Layer 7 of a small transformer language model trained on English Wikipedia (10 layers, counted from 0, width 128).
A neuron's activation on a vector x is SiLU(gate . x) times (in . x), where the dot is the dot product.

Input weights of the MLP neurons that the questions are about. A number n stands for n times 0.0035.
n16 gate: 19 11 53 -16 72 40 -33 24 32 -40 -17 20 -8 1 -14 -75 7 10 -1 20 26 -4 -54 12 21 2 16 4 -10 -15 -22 -50 43 26 41 -32 -41 22 48 -3 -46 17 -41 10 -42 -18 4 -1 -20 26 -4 -41 -13 -24 8 23 -11 22 -34 -18 23 -10 -47 -37 20 11 -37 3 5 -17 8 32 43 6 -3 29 4 -47 -6 -46 -25 -8 33 -2 16 19 68 3 26 -30 -28 8 8 24 15 -29 53 5 46 -21 1 -25 29 46 -18 -21 28 -4 -16 29 2 -16 -6 -21 18 40 57 -12 -21 30 4 -20 18 22 12 -5 37 -7
n26 gate: 7 -55 17 -4 2 3 30 -54 -5 -10 26 -58 7 -33 -13 -23 -27 37 -23 23 33 33 -14 -44 32 -11 -16 -11 -16 -1 22 40 -69 39 34 -19 -40 -25 -27 -6 -47 -8 2 44 12 14 16 -7 11 -10 -5 19 28 -8 -2 6 -11 -1 12 38 -16 33 3 3 -2 -15 -35 24 2 10 -19 18 -25 7 65 -7 -8 -13 24 57 -11 -18 -6 30 -18 29 23 -37 -8 -11 3 -12 24 7 -7 -59 33 9 -2 -19 -37 36 -50 12 21 -11 44 3 66 -3 12 -34 -38 -2 -7 33 -2 38 -16 -36 -16 3 -2 20 -4 -10 -19 -30
n66 gate: -12 -26 35 -5 -8 -1 -17 50 -16 -22 14 -1 6 14 4 -2 4 16 46 6 19 -24 -3 11 8 -4 -30 -14 -32 4 -38 -12 37 -30 19 12 9 47 6 -19 -16 65 -8 4 1 -18 -49 10 15 16 7 -48 24 -49 15 -7 1 46 7 -50 13 1 60 -1 -43 -5 -9 35 -18 10 -50 34 -21 1 13 1 42 -24 -37 -9 41 9 43 -5 -18 20 16 20 4 17 -16 22 -30 5 20 3 -21 -1 -11 -30 18 11 12 14 8 -10 -40 12 -26 -10 -9 -10 -37 13 7 4 32 31 -4 11 -4 -21 -8 50 -8 -21 -6 20
n117 gate: -37 9 16 5 -43 -1 38 1 19 34 -17 -21 26 1 10 23 9 22 -20 42 -17 4 11 2 22 -58 30 -48 -10 6 -33 -38 2 -1 17 5 -42 -4 46 -11 -19 73 5 -14 25 47 15 45 15 -16 -9 -38 6 -62 14 -57 6 55 -21 41 16 -23 -31 16 -20 0 -2 20 29 5 -8 4 41 49 -10 2 14 12 -11 -8 -46 -11 -2 23 7 -20 -15 27 -5 -4 -52 4 2 30 12 20 3 -8 22 -13 0 19 32 26 21 -4 8 -14 24 36 8 37 4 31 -2 -35 7 13 -3 21 3 -42 -3 11 4 -23 -14 -20
n140 gate: 8 26 -29 -45 28 26 3 9 -42 -29 -18 10 -12 -22 29 -60 -4 10 4 10 17 -32 -13 51 -36 14 -12 32 -26 25 23 4 9 -29 8 -1 23 28 -55 -33 38 29 -46 -19 27 37 -36 -49 6 -6 -12 62 -4 -17 31 45 -25 5 -6 -7 -6 6 29 13 8 -7 -13 33 27 16 -9 7 2 -3 46 -5 1 -22 26 -2 43 13 23 -8 -11 -4 -26 5 -18 11 24 25 -11 54 -12 47 -15 -35 -1 -33 36 43 31 3 19 13 -35 10 -60 15 12 -51 -3 44 -43 -4 -13 -20 28 2 1 77 33 30 -43 57 16 -11
n192 gate: -9 42 46 2 17 10 0 -30 30 55 7 -27 12 -32 46 42 -23 28 -18 26 4 5 -15 15 31 35 27 -27 -18 -17 -24 6 -12 13 -10 1 -19 11 -44 -42 -17 26 38 -2 7 0 34 -2 -47 19 8 52 5 5 31 -22 -23 40 -32 -8 30 40 3 -17 -16 -14 -10 4 30 24 -41 -21 18 2 29 -31 -34 -13 -5 -13 -2 -19 -16 -5 67 52 31 -13 -42 9 20 16 54 -9 -26 -17 29 41 7 7 2 -19 4 20 -17 24 -15 20 3 -10 -26 -45 -21 -16 -69 0 -2 -8 -24 -26 33 -10 22 -14 -8 10 30 -26
n239 gate: 26 -16 47 34 7 10 -5 36 -47 -39 -4 3 20 -15 -49 11 -4 -37 24 -1 -27 -15 5 -42 21 34 8 22 -12 40 -47 -19 19 -12 -14 1 -40 -8 35 -40 13 40 -9 32 -18 -43 4 40 5 -10 18 38 12 -18 6 31 8 -31 3 32 31 20 -4 3 41 40 -35 7 0 38 -19 0 61 -3 -11 29 -28 16 29 -16 5 34 -3 -36 19 27 11 48 -41 11 11 7 -4 47 -34 25 -9 -2 -24 -19 -19 19 -5 -56 0 24 25 37 59 33 41 -32 0 -31 -42 -12 -16 -9 -3 -19 -75 -37 -5 -7 -23 19 -35 -28
n261 gate: 0 -18 -35 48 -10 49 -20 21 2 -16 -4 29 -36 -8 45 24 5 -63 -46 18 50 13 -16 -9 -24 0 3 12 -15 -32 -18 53 -12 -5 -60 8 -13 -24 21 9 -62 4 20 40 12 5 7 -19 0 -2 37 -4 -25 -25 -33 -7 17 -15 -11 18 9 -4 -10 64 21 -38 -28 -21 16 5 29 24 29 -14 35 -9 7 59 -29 8 4 -6 -2 -9 -22 -8 -20 5 -47 -15 -18 -11 13 12 -17 6 10 -73 28 11 -19 -45 52 -2 39 35 2 -10 -14 -4 16 15 -16 -31 10 -4 11 -8 -26 31 16 -31 19 -11 -27 -14 21 52
n303 gate: -16 -16 26 18 -25 -20 -46 22 -21 30 -48 56 20 -16 4 -55 39 13 8 37 -29 -18 1 27 -35 -11 -26 -27 32 -16 -21 -13 23 34 -8 -7 -22 -49 -21 5 -29 29 -28 32 -9 -5 -10 -33 11 1 8 31 7 -33 34 -31 16 10 18 -42 45 -12 -54 -8 -7 21 62 29 -49 -10 41 -40 -35 21 10 17 -30 -31 13 28 -15 33 -9 -4 -9 -8 42 -17 -16 41 12 -12 -19 -17 -4 -28 16 -49 -22 -21 5 14 -11 34 -2 11 -28 -27 28 13 9 5 -49 4 5 -28 -49 -43 43 -9 -17 28 16 26 -4 -2 2 31
n307 gate: -38 -50 -43 24 16 -26 77 68 6 31 -39 24 -21 23 49 -34 -35 -22 40 29 2 35 -23 0 -8 -36 -49 13 -5 10 0 3 -4 14 -25 0 16 -8 -12 -3 20 -25 0 -36 13 15 -5 -10 50 26 -50 68 10 7 -32 -2 19 -4 26 -22 10 -9 -17 34 31 61 19 -50 -14 -11 66 -14 -4 41 -24 25 -13 -25 -1 -22 9 -23 -12 -11 -12 1 -8 15 -17 31 16 31 -4 12 -29 2 5 31 28 -60 -36 39 -3 31 9 15 -4 38 -4 -8 -24 59 -40 13 -12 -20 -31 3 16 58 -13 -26 -34 56 -2 24 -12 -12
n318 gate: -15 57 -2 -3 -6 14 -39 13 -11 -15 9 -21 -32 32 52 11 17 -18 3 -10 -4 -17 -8 14 -19 19 -58 18 27 14 -8 61 25 14 52 46 -9 8 -27 41 -26 33 2 37 -25 -6 -3 30 -41 -38 -64 44 10 -9 10 -28 9 7 20 17 -19 0 -23 -16 22 15 -16 -16 -29 -7 -11 59 55 10 9 8 -35 -6 -33 -26 -35 -20 -26 -51 41 -2 20 -5 2 -19 -31 -36 22 -41 5 -14 40 52 6 8 -2 -2 3 16 8 -1 -14 1 6 50 20 1 -7 19 4 3 35 11 11 5 27 -28 7 -18 2 9 -41 -2
n16 in: 44 21 12 15 16 13 23 5 24 -12 8 -32 24 -11 19 63 -5 -3 2 -21 22 7 -31 8 30 -26 -6 -9 9 43 -33 -18 30 0 -36 -16 26 -8 -42 -22 -5 32 -35 22 -25 -10 11 -12 8 -53 24 -36 -28 -74 27 -18 24 -11 -23 11 -25 35 -17 18 15 -3 21 -94 36 12 -3 -10 -20 2 25 53 15 50 7 37 24 14 4 0 -17 17 -35 38 8 -11 3 8 5 28 12 -9 -41 3 76 21 11 22 17 -20 34 -7 -34 4 -34 20 7 -28 1 -7 18 28 -16 8 34 11 -70 30 -14 13 13 4 56 20
n26 in: 1 24 8 57 0 9 -18 -39 -9 -17 36 27 1 -41 -17 36 3 -9 8 19 4 7 -14 -39 -3 8 -7 -13 56 -1 0 -3 -22 12 43 21 -14 -41 -9 -34 -15 -7 32 15 24 0 -38 -22 -10 30 31 -23 -4 18 -12 35 -25 13 17 -56 -35 43 -50 -37 32 11 31 37 -38 -9 -25 -1 -14 23 -25 18 33 -10 0 -7 -1 47 44 0 8 33 -6 1 7 35 -12 -1 2 27 -79 -6 39 -52 61 26 22 -40 36 -8 46 -6 56 -10 48 17 2 -43 -8 28 30 -2 -14 17 34 -18 10 11 28 -6 -69 -13 8 24
n66 in: -22 22 -33 6 -47 33 -4 -11 -1 52 -14 12 -39 -34 -4 13 4 -5 -39 -1 -11 9 12 13 48 43 40 9 8 -9 20 -1 -15 19 -41 -15 -6 -4 -3 -12 20 -1 -39 9 -14 -32 9 -21 -44 -10 19 -11 10 -22 4 6 31 -3 18 39 24 31 -33 21 -13 7 -2 -9 -5 -17 29 24 31 -18 -32 36 31 -41 5 -32 -14 36 12 49 3 34 -44 -63 41 -6 -1 15 32 37 50 -10 43 8 -25 -14 -12 2 3 17 5 22 2 2 -1 18 -13 -25 -16 2 36 14 21 4 23 -41 19 42 7 -32 39 -38 -4 -20
n117 in: -19 -43 -23 -26 -34 48 35 -18 -25 -47 -6 14 -17 -21 -7 -11 15 -28 -10 -12 -50 39 -22 50 36 23 -11 40 1 5 -48 2 25 1 2 38 -4 15 -22 -3 -17 12 -40 24 -56 -13 10 16 -18 24 -44 -7 -23 -42 -49 -45 -5 -21 -3 64 36 51 3 -33 4 -61 -1 -36 -53 15 15 16 12 -1 38 -33 5 9 13 -56 -8 14 -32 23 18 11 -36 -42 14 -11 38 -5 -7 -17 18 -12 15 8 5 17 -12 -17 57 27 -27 -22 36 -36 -26 16 -53 13 28 -19 17 -10 14 -3 -33 -1 -11 2 -10 -24 -7 -34 -11 46
n140 in: -7 -85 9 -38 -41 27 -34 8 -40 -34 37 -2 11 33 45 45 16 -43 20 50 13 -39 14 33 24 15 -39 3 3 20 -30 9 4 2 -24 34 -38 36 19 48 49 -9 8 -5 10 -53 -47 29 38 15 18 16 -12 -36 9 -49 -15 -6 -22 27 -40 -16 3 17 37 -9 -60 18 -9 15 -4 -15 -17 18 23 -44 -42 16 27 -14 56 11 29 35 -3 -14 -4 9 -54 -3 -27 25 48 -11 24 -31 24 4 -6 -8 -25 -60 36 -22 20 0 -2 5 -16 -25 1 37 26 15 -3 -9 38 -8 13 29 50 11 -21 18 12 -64 2 21
n192 in: 1 13 -22 36 -20 -3 37 -16 69 -18 17 14 9 -9 9 -51 43 -43 -11 9 1 -2 -33 3 29 2 -46 2 2 15 42 -33 -11 10 -10 -10 11 -17 29 32 2 -8 -31 -44 -11 20 15 19 -4 -25 -1 14 -2 -19 -48 37 -43 42 -24 -2 24 -43 -14 -15 60 6 10 52 -3 50 14 44 -8 -66 8 -4 21 8 8 -29 52 -16 8 -2 -18 -28 -26 -24 -30 -2 51 -35 -12 -1 -1 -1 -35 12 -9 -41 23 -7 5 1 -11 -36 1 -13 -29 -21 14 11 -17 4 6 -25 -29 5 3 23 -33 34 30 21 10 -22 0 22
n239 in: -28 -11 -41 23 -13 -29 -5 -21 18 8 -11 34 -3 30 18 -9 -25 9 -39 -24 6 66 50 17 -15 -45 46 -78 7 1 25 10 13 5 -2 -9 15 -12 -2 7 -27 4 11 -72 -11 -19 20 2 5 -5 -4 -12 -72 -4 -27 13 -3 -28 -34 21 1 18 -7 -6 -23 -28 -28 -10 -26 -17 34 9 27 -32 -38 -2 -60 -23 -30 5 -11 -25 -29 16 -27 8 -12 -12 -24 33 -39 2 16 49 19 -28 -44 -31 15 -2 -32 50 32 55 12 -17 -21 12 -2 -17 -16 1 -33 35 -10 -9 4 -3 -19 -30 -23 17 10 -19 28 -10 32 9
n261 in: 10 16 -10 15 25 -39 -13 19 -2 -36 -2 -19 -26 16 12 -31 28 -24 2 22 11 21 -8 -33 -70 -8 -10 3 8 32 -9 8 -38 -25 9 -2 -13 -39 -2 -59 42 -40 -6 77 15 14 -7 -50 50 -10 -11 46 -10 -7 8 24 7 -2 5 5 -3 69 13 -6 -24 -9 -2 -26 0 7 42 4 -42 -37 -7 19 2 5 6 27 41 -18 -26 7 20 -29 17 6 9 -10 20 -27 13 -13 -24 -35 -19 -48 -10 -47 -29 -35 -5 24 27 -23 -4 -14 0 -15 -18 -3 6 -22 8 20 -34 -74 12 -7 60 45 36 -40 -3 34 -11 -26
n303 in: -15 14 -5 -18 12 12 -71 27 2 18 -20 15 -6 -33 -11 17 52 -6 -13 30 30 -18 -11 33 -17 12 4 12 -18 -41 -19 -32 12 -9 -17 -2 -22 26 -23 40 9 6 -13 49 -47 -1 19 -33 -8 41 12 32 54 -1 -15 9 -17 -14 -24 46 15 16 -32 -3 28 42 -19 15 -23 7 -7 -30 -30 1 87 -41 -73 -7 12 -22 -21 -10 24 -26 -6 -24 -26 12 -4 -29 -26 -2 -21 23 58 -12 9 11 -57 -44 21 19 28 23 -19 -7 -18 38 -36 47 -2 34 -36 -17 26 30 13 -52 23 -16 7 -4 -5 -23 24 -53 -14 19
n307 in: 38 -28 -32 0 48 -26 1 -19 36 -16 8 -19 18 5 -24 5 4 -1 38 3 -38 30 -14 -50 -7 49 -12 -22 -8 -3 -3 54 -4 -10 -11 10 8 -16 8 -35 -22 -47 -25 23 52 75 32 -31 -32 43 -29 -29 -37 15 -25 28 -30 40 -18 6 26 8 14 -14 18 20 -9 28 -11 -9 21 58 24 -9 -26 -44 20 11 -31 -51 -35 -25 8 22 20 22 1 -44 29 3 -55 4 38 -2 36 39 -3 -8 15 46 -7 4 40 -28 -29 3 17 -33 1 -13 33 -49 -41 -55 10 -21 3 26 -18 11 10 -25 29 -20 7 -18 -59 -24
n318 in: -4 -25 -13 67 -35 -7 -1 -5 -5 28 -27 31 -31 -16 -2 5 -33 9 -23 50 -19 24 -15 -19 13 42 26 -14 36 -9 38 -3 19 0 -5 6 35 -3 9 9 17 -1 11 2 32 -13 9 15 11 17 -9 19 -6 -1 -13 15 -11 -35 -9 -21 -7 54 18 -11 -19 19 -1 -4 -22 -4 -1 -30 5 -25 -30 -5 -35 -27 -18 -37 -32 -11 13 -15 -18 -18 4 20 1 10 1 40 3 50 4 37 -6 -9 4 56 37 39 -6 -5 -33 4 -18 -6 -7 -19 -11 -2 -14 8 -54 -20 5 -5 -6 3 -3 50 6 -4 55 -43 31 -13

Each question shows a token from some text and the vector x that enters the MLP there. A number n stands for n times 0.052.

" Q": -10 24 5 11 -14 25 10 4 2 -5 24 -19 7 34 -13 39 6 7 4 -25 34 20 18 32 25 12 9 6 22 15 -1 -4 17 -32 -2 -7 27 -9 21 2 -4 -32 -10 1 -5 33 -4 13 -35 -40 0 4 13 30 -30 -16 36 -13 65 -48 -13 -7 -25 23 30 21 -69 15 0 -18 12 -13 -29 9 11 -37 -2 -5 -27 3 7 25 -4 17 -30 -12 27 -11 -36 -5 -1 -4 -12 5 7 -28 17 1 0 -20 24 10 1 -16 15 -24 1 8 -3 -17 -22 -1 20 -44 -12 3 -4 -9 1 -27 6 12 -36 -27 -2 -5 -4 -31
The neuron with the highest activation: n117

" ": 22 -10 -5 30 -47 4 48 -21 -15 11 -18 5 29 13 9 32 15 -17 6 -26 8 7 6 23 -2 14 -8 7 15 7 -1 1 36 19 20 11 11 -29 34 -19 26 0 -20 -33 28 50 -15 -10 -4 -9 10 -1 -5 4 -6 -14 51 1 22 -26 -3 22 0 -3 10 -13 -11 25 12 3 6 -23 -20 5 -17 5 3 -40 -28 -35 -44 -3 13 8 24 8 40 -30 -55 -13 -2 -6 -5 -9 33 -16 -8 -7 10 11 -2 34 6 19 -5 -17 51 8 5 19 13 -20 -2 -2 0 10 11 10 7 18 1 -15 -15 -29 -8 10 5 16
Which neuron fires most, and how strongly? n117, at about 0.79

"S": -15 6 16 -4 -31 7 0 -11 3 12 -11 -36 -1 -11 5 7 24 5 -30 -5 1 11 12 -9 26 56 8 7 10 14 1 4 52 -52 -9 -4 5 14 4 -29 8 -35 1 -26 -12 17 -17 12 -27 -55 32 9 28 6 -2 1 -1 -10 17 30 -3 0 -8 4 -13 27 -3 35 24 30 6 -18 -13 -20 11 4 -25 5 -51 -6 16 21 20 13 -56 3 27 -32 11 17 26 -1 -1 0 14 -22 32 6 16 15 8 40 31 -37 10 14 9 0 -31 -16 3 -19 2 -32 0 -4 -20 -10 -1 19 30 9 -17 -57 -8 -15 -10 -15
Which two neurons fire most, strongest first? n192, n140

"0": 38 -25 -51 26 -3 14 23 -19 -6 -29 25 -3 6 5 -22 -18 35 -4 -6 -49 54 7 45 -19 4 26 -1 3 -3 -9 -10 8 9 53 48 -6 15 -32 20 19 6 4 17 6 2 2 31 -11 -19 -12 10 1 28 17 -27 -27 -17 3 47 -26 5 23 11 26 16 44 3 17 -7 19 -1 -9 -12 -16 4 7 10 20 -4 -5 2 8 6 3 35 0 1 48 -33 -11 17 14 -18 19 36 -27 -12 19 7 11 -31 14 7 -15 -23 -25 8 22 29 16 20 -16 -22 25 -5 -13 -14 -6 -15 -6 4 4 -15 14 9 -25 22 10
Which neuron fires most, and how strongly? n26, at about 1.7

" \"": 12 -19 34 -8 -36 0 41 -4 -4 7 22 -13 20 13 13 33 2 -4 12 -11 1 -1 6 -7 8 -1 10 -38 21 9 -11 5 18 -25 3 16 5 -35 36 12 3 34 6 -7 15 37 17 -12 -11 -2 19 21 5 -3 -19 2 19 -41 -28 2 -41 7 -10 35 2 -8 -2 -2 28 4 -15 9 -1 8 15 18 10 4 -5 -34 6 -8 7 45 21 12 67 13 -27 -2 -28 -4 -4 6 11 -9 22 8 33 22 1 29 33 -18 -18 -16 13 -3 -65 -22 5 11 9 -36 -3 22 -4 -12 -30 -1 -26 -11 -24 -38 0 -30 22 -2
Which neuron fires most, and how strongly? n117, at about 0.98

"ary": 54 -22 1 -23 17 -2 22 -7 -32 9 -18 14 7 21 -30 -8 -1 33 -28 6 19 7 -1 -18 -8 -20 -12 -4 -9 3 3 22 3 10 -51 -9 21 -6 -4 -11 32 24 -24 16 18 -22 15 -45 17 -3 4 15 -17 17 -13 -3 15 -40 53 0 -30 -11 8 -1 2 13 -13 -12 13 0 7 -15 -13 20 -27 1 34 13 18 -54 1 -25 13 -18 -8 13 1 -12 -24 -5 25 -34 9 -11 -28 -27 4 -3 -13 -7 16 1 12 -3 -10 -24 1 -7 -28 -19 -20 -22 -1 -4 -2 3 20 10 3 -33 -19 -21 -21 -42 10 9 1 1
The three highest activations, in order: n192, n303, n307

"fer": 60 4 -4 7 -16 3 0 10 -7 33 17 -2 -20 -1 -17 32 -17 15 5 -36 11 -3 27 5 -4 -16 26 11 31 4 4 -16 -2 15 -9 -12 27 -19 -9 -6 -12 -9 -13 29 24 25 25 -19 -23 5 32 -7 -14 -17 6 6 -29 -30 86 12 -6 -14 -14 45 21 -16 -33 1 18 -26 -1 -7 -60 -10 -5 -3 -16 -7 18 -30 -8 -2 1 16 -7 -5 12 -18 -7 8 19 12 14 11 -14 6 7 9 10 0 17 13 20 -33 6 -9 23 22 -1 -5 17 -8 3 4 -7 -14 7 -7 6 -26 -4 -18 -8 -48 -1 -18 19 -22
The neuron with the highest activation: n26

" H": 29 43 -15 -2 -10 38 13 11 -5 -3 -9 -6 4 21 12 38 9 -23 -12 5 22 12 21 9 14 25 10 10 17 15 14 5 20 -7 -15 -11 -12 16 4 -18 11 -35 9 -15 10 43 -22 28 -33 -39 11 -11 -26 17 -2 -24 17 -44 37 28 -5 6 -14 10 -1 -9 -50 11 5 -1 10 -1 -42 32 -4 -18 -3 7 -15 -12 -31 -17 4 5 -8 -1 -2 -2 -9 -16 -2 -31 4 0 -25 -32 32 -18 34 -7 19 -11 8 1 16 -19 21 -11 -3 -21 -36 -17 15 0 -3 0 -12 10 22 -3 12 -26 -30 -71 12 -7 -19 -7
Which two neurons fire most, strongest first? n261, n117

"em": 22 3 -6 -26 5 18 18 22 -42 40 10 -10 31 -30 2 40 52 21 -18 -9 21 15 -4 -14 -7 -7 -4 17 -16 25 -10 -3 12 25 -8 4 37 31 -4 -13 -5 -9 -44 -38 23 37 -3 -5 6 -23 12 17 9 -16 -16 7 -8 6 36 14 9 -1 -49 -21 -30 14 -37 9 4 -13 2 3 -19 7 -12 10 34 -22 -3 -1 8 46 -6 8 16 19 18 -3 6 2 2 -1 33 25 6 -30 -30 -20 9 22 -23 -12 45 -8 -13 -23 14 -31 -36 -9 -56 -2 -7 31 -30 -30 16 -1 -3 -15 7 -20 -23 -10 -34 6 24 -10
The neuron with the highest activation: n117

" area": 26 -20 27 -6 -22 14 13 11 -11 -35 8 27 5 27 -30 34 22 11 10 -13 1 2 -5 7 -6 -12 8 -11 -21 -11 26 -16 43 13 -22 -13 8 25 -13 -10 -9 14 -15 12 14 40 12 -27 -5 -17 19 21 -13 36 -17 38 22 -6 1 20 -18 3 15 -21 -15 13 11 -6 -25 -9 -9 14 10 -1 -35 -36 8 9 -29 -67 16 -22 1 40 17 -12 6 -30 -5 -7 24 13 -22 20 17 -7 -9 16 4 5 16 9 0 -15 3 -27 3 8 3 -6 6 -13 -12 32 4 -18 8 11 29 3 2 21 -31 -23 -10 14 3 -17
The neuron with the highest activation: n66

" found": -22 -31 16 -18 -31 10 -5 17 -13 -20 26 3 -33 1 -34 19 -6 -13 15 -18 23 -20 -8 31 10 -19 -15 -26 -30 31 18 -1 44 31 4 -3 2 19 9 -20 14 16 23 -1 19 3 1 -17 2 -29 32 20 -14 16 12 23 49 -18 -2 28 -14 23 19 -29 9 37 10 -38 -13 -14 -4 -7 -13 9 3 5 16 2 -43 -38 19 -10 -13 28 -4 -2 29 -24 7 -14 14 -27 -20 -30 35 -9 -15 4 0 -8 26 9 4 -29 6 -24 19 24 -21 12 12 -42 5 -10 -3 39 30 38 14 -27 13 -5 9 -24 -7 22 9 13
The neuron with the highest activation: n66

" |\n": 4 -2 -14 55 0 10 6 1 23 32 -13 15 21 25 -6 -10 19 14 -16 -4 8 1 -23 23 31 7 43 -5 29 6 32 25 17 -1 -20 -8 -38 7 28 7 11 10 9 12 28 -1 -18 -7 -27 -8 4 11 -9 31 -1 13 -3 1 15 -47 4 -11 16 -3 16 4 -1 24 -13 30 8 6 9 0 -8 -4 -13 -8 -14 -55 0 5 30 -22 33 -33 33 6 -42 -5 -18 -24 -6 -8 27 -14 8 3 -8 -20 0 10 34 -35 50 -3 15 31 -7 14 -3 -18 9 -23 -17 -14 -28 -41 -24 -5 19 -8 0 1 -1 0 29 -15
Which neuron fires most, and how strongly? n192, at about 2.3

" appointed": 8 -5 -9 -6 -10 27 35 10 10 -8 40 12 -18 5 -16 4 7 5 -13 -3 -5 7 -5 -1 -23 -25 -20 -23 -17 6 -11 2 4 11 -23 3 -27 -18 9 -19 3 31 9 -16 30 -42 -2 -1 -4 -44 19 5 -15 36 -16 44 33 -23 15 16 -5 33 -5 2 25 -18 7 6 -32 29 -24 -4 -40 2 -8 7 12 11 -39 -39 23 -38 -40 31 17 -21 13 -21 25 -22 26 -10 -25 6 23 8 -29 5 10 -21 -33 28 36 -2 -17 -18 -1 7 -26 12 -11 -36 -1 -39 8 4 -4 51 8 6 13 -6 -22 -5 -15 1 22 18
Which two neurons fire most, strongest first? n261, n303

"ied": 34 -19 -40 -24 21 5 31 3 -24 -30 24 -1 -12 12 1 20 10 -1 -6 5 44 25 -4 17 -12 -30 -45 -17 -24 15 -7 28 12 49 -6 -11 23 17 36 -4 -5 17 -19 -15 -11 15 -7 -8 16 -32 -18 11 -16 23 -8 16 13 0 22 -16 -4 -9 -8 -6 0 12 -1 34 23 2 9 -17 -6 -19 9 34 25 -1 -24 -54 28 -11 -27 -3 3 1 23 -27 -10 -12 24 -6 6 -21 24 -6 -34 -16 21 -7 -29 10 15 1 -19 -17 -26 21 -1 -31 -34 -40 0 16 -19 2 14 0 0 -6 -7 -20 -6 8 -29 8 14 -8
Which neuron fires most, and how strongly? n307, at about 1

" w": 23 23 -8 -11 -32 19 38 -8 9 -17 1 4 12 -13 -10 21 -9 -8 1 -19 -2 5 -37 -11 20 -13 -24 -7 28 37 26 -24 20 18 -20 -23 2 -57 7 8 4 -2 4 -28 -25 35 -57 1 11 -26 34 -3 44 11 22 22 38 -3 -9 26 -24 -21 -8 -36 25 19 8 16 19 32 13 4 -30 9 16 -9 9 10 -2 -20 -36 -8 3 45 -9 12 41 -10 -19 -14 2 -30 13 -22 18 -5 3 13 21 33 30 0 13 -18 -1 -12 20 -12 -14 -8 -6 -14 -3 7 19 18 -7 -18 35 2 33 -2 -8 -16 -12 -39 -26 11
The three highest activations, in order: n26, n239, n261

"3": 10 -18 -28 16 -27 16 19 -8 -16 10 16 43 28 26 -14 -12 -3 -1 -7 -37 18 -17 50 1 -1 -7 29 25 20 11 -12 -2 33 -14 28 8 -2 7 22 27 4 2 13 1 -18 22 -28 -4 -32 -12 19 -1 17 31 18 -15 19 -15 47 6 17 8 -12 -30 25 -2 -21 40 -10 7 0 -38 -34 -24 29 6 0 -6 -25 -24 -11 -8 10 27 3 -5 5 15 7 -19 7 20 11 -38 18 -2 14 -11 18 27 -10 30 12 -4 9 -20 23 26 -41 6 0 -42 5 -25 -30 27 -19 15 1 29 -19 -14 -10 -11 20 16 44 -1
The three highest activations, in order: n261, n307, n192

" the": 0 -15 26 -8 -6 3 14 8 -4 -6 18 -5 -12 -20 9 0 18 -20 -11 -16 -10 -31 -12 -9 -2 -7 -1 -11 15 18 22 -23 22 -7 4 5 9 -10 -5 -25 52 9 -18 -9 16 0 -9 1 22 9 -16 9 26 40 -8 -3 38 -3 -5 -16 -15 -26 -5 -24 -11 -20 15 -3 22 13 12 7 -11 3 6 12 13 -3 -24 -80 -21 -22 2 17 -9 7 18 -14 -16 -12 24 -13 -6 5 -8 -19 12 18 24 1 2 47 17 27 -5 -1 5 -8 -17 -8 31 -14 -4 -9 2 -4 -6 17 14 -22 23 -24 -26 -43 4 23 -2 11
The neuron with the highest activation: n307

" member": 16 -17 13 -23 -22 19 -9 1 -20 -13 44 -1 3 23 -4 9 9 0 18 -12 -10 18 -22 31 -28 8 -7 -29 -47 18 10 3 20 46 -20 -6 11 -5 27 -2 -5 18 -22 -13 -1 1 6 -13 41 -34 37 13 1 46 9 6 15 -20 23 -8 1 12 13 -21 16 3 17 -11 -20 21 -22 20 -18 11 -36 -9 24 -5 -11 -59 -3 -21 -9 8 23 -10 28 26 -4 -12 16 -11 17 -10 7 10 -21 13 15 -15 -22 3 42 -19 6 -15 39 -15 -41 3 1 -33 5 4 15 12 -7 22 -1 5 -17 -6 5 -17 -16 15 19 1
Which two neurons fire most, strongest first? n16, n303

"ained": 13 -32 -28 -30 5 -18 -28 15 0 -30 10 5 -18 -9 -11 -2 -2 -8 17 -3 9 -1 -23 19 -14 -30 -21 -10 -24 1 -1 10 28 35 0 -25 -8 12 11 8 0 33 31 25 15 2 16 -14 -2 -49 -4 8 -11 37 14 7 4 20 15 24 1 3 -4 -19 26 4 0 -15 -14 18 2 4 -6 -13 16 5 29 11 -38 -46 13 -4 -10 20 28 19 58 -54 10 -4 16 9 -31 4 37 -32 -30 19 -16 3 -2 9 17 -21 5 -25 7 35 -5 -10 1 -37 -4 -24 24 32 7 14 14 -27 35 -4 -12 -22 27 9 1 17
The neuron with the highest activation: n66

" |": 13 -12 22 7 -11 14 11 0 -23 18 -7 2 20 -5 12 -39 35 1 -40 -32 14 -1 -31 32 -34 9 -2 -19 10 5 25 13 -3 -47 0 15 3 -26 25 4 28 -24 33 -14 4 20 -1 -3 -13 -31 17 -2 -12 2 -9 2 30 4 16 -26 -11 -12 -5 -7 -17 -3 -2 -7 -13 19 11 -5 5 2 15 4 28 -12 -12 -56 -8 -24 4 24 -3 18 39 -27 -25 -33 25 47 -10 -5 -15 -13 13 -18 30 -4 1 35 30 -19 -18 10 28 35 -20 23 1 -18 -9 -18 -27 15 -11 -1 6 -6 0 -6 -38 -26 14 -4 24 -6
The neuron with the highest activation: n192

" same": 19 -7 -10 -34 -32 3 17 10 -16 -4 16 5 -20 -14 -32 -1 42 12 -3 -1 -21 11 -23 -9 -18 12 -18 -18 -9 37 6 -44 8 15 4 -17 -12 -6 2 -27 -10 24 0 16 4 10 -7 -23 16 -24 8 21 -5 10 16 -17 33 -30 3 -39 -14 23 -12 -36 16 -25 19 0 -7 10 7 -6 4 -20 8 12 -23 11 -21 -49 4 -47 -9 -13 18 -16 12 8 8 -20 24 -24 20 10 26 -35 -33 29 -5 -1 24 25 30 4 -16 -7 15 -9 -29 0 -7 -37 0 -5 44 27 28 22 42 -37 14 18 -11 -16 17 14 -9 0
Which two neurons fire most, strongest first? n16, n303

"c": -36 10 -17 -24 -17 -2 19 -3 7 2 -12 4 -8 1 1 1 26 -23 5 -17 5 10 -2 -29 8 -4 -9 -2 -34 21 14 -27 33 11 -24 -16 -8 11 -18 -17 -6 12 -30 25 23 24 -3 -7 1 -3 -2 19 -20 -30 23 -17 -46 -12 57 6 -14 52 10 19 -2 10 -14 -15 0 19 -18 -13 -21 10 -16 -5 6 -8 10 -41 -16 5 -14 12 0 1 10 25 -10 -37 -22 -16 -19 1 -1 5 11 11 58 21 -46 40 38 35 12 -3 20 -22 -10 -9 -4 -16 6 27 -20 -2 24 -4 13 -50 -23 -27 1 -20 24 12 16 1
The neuron with the highest activation: n117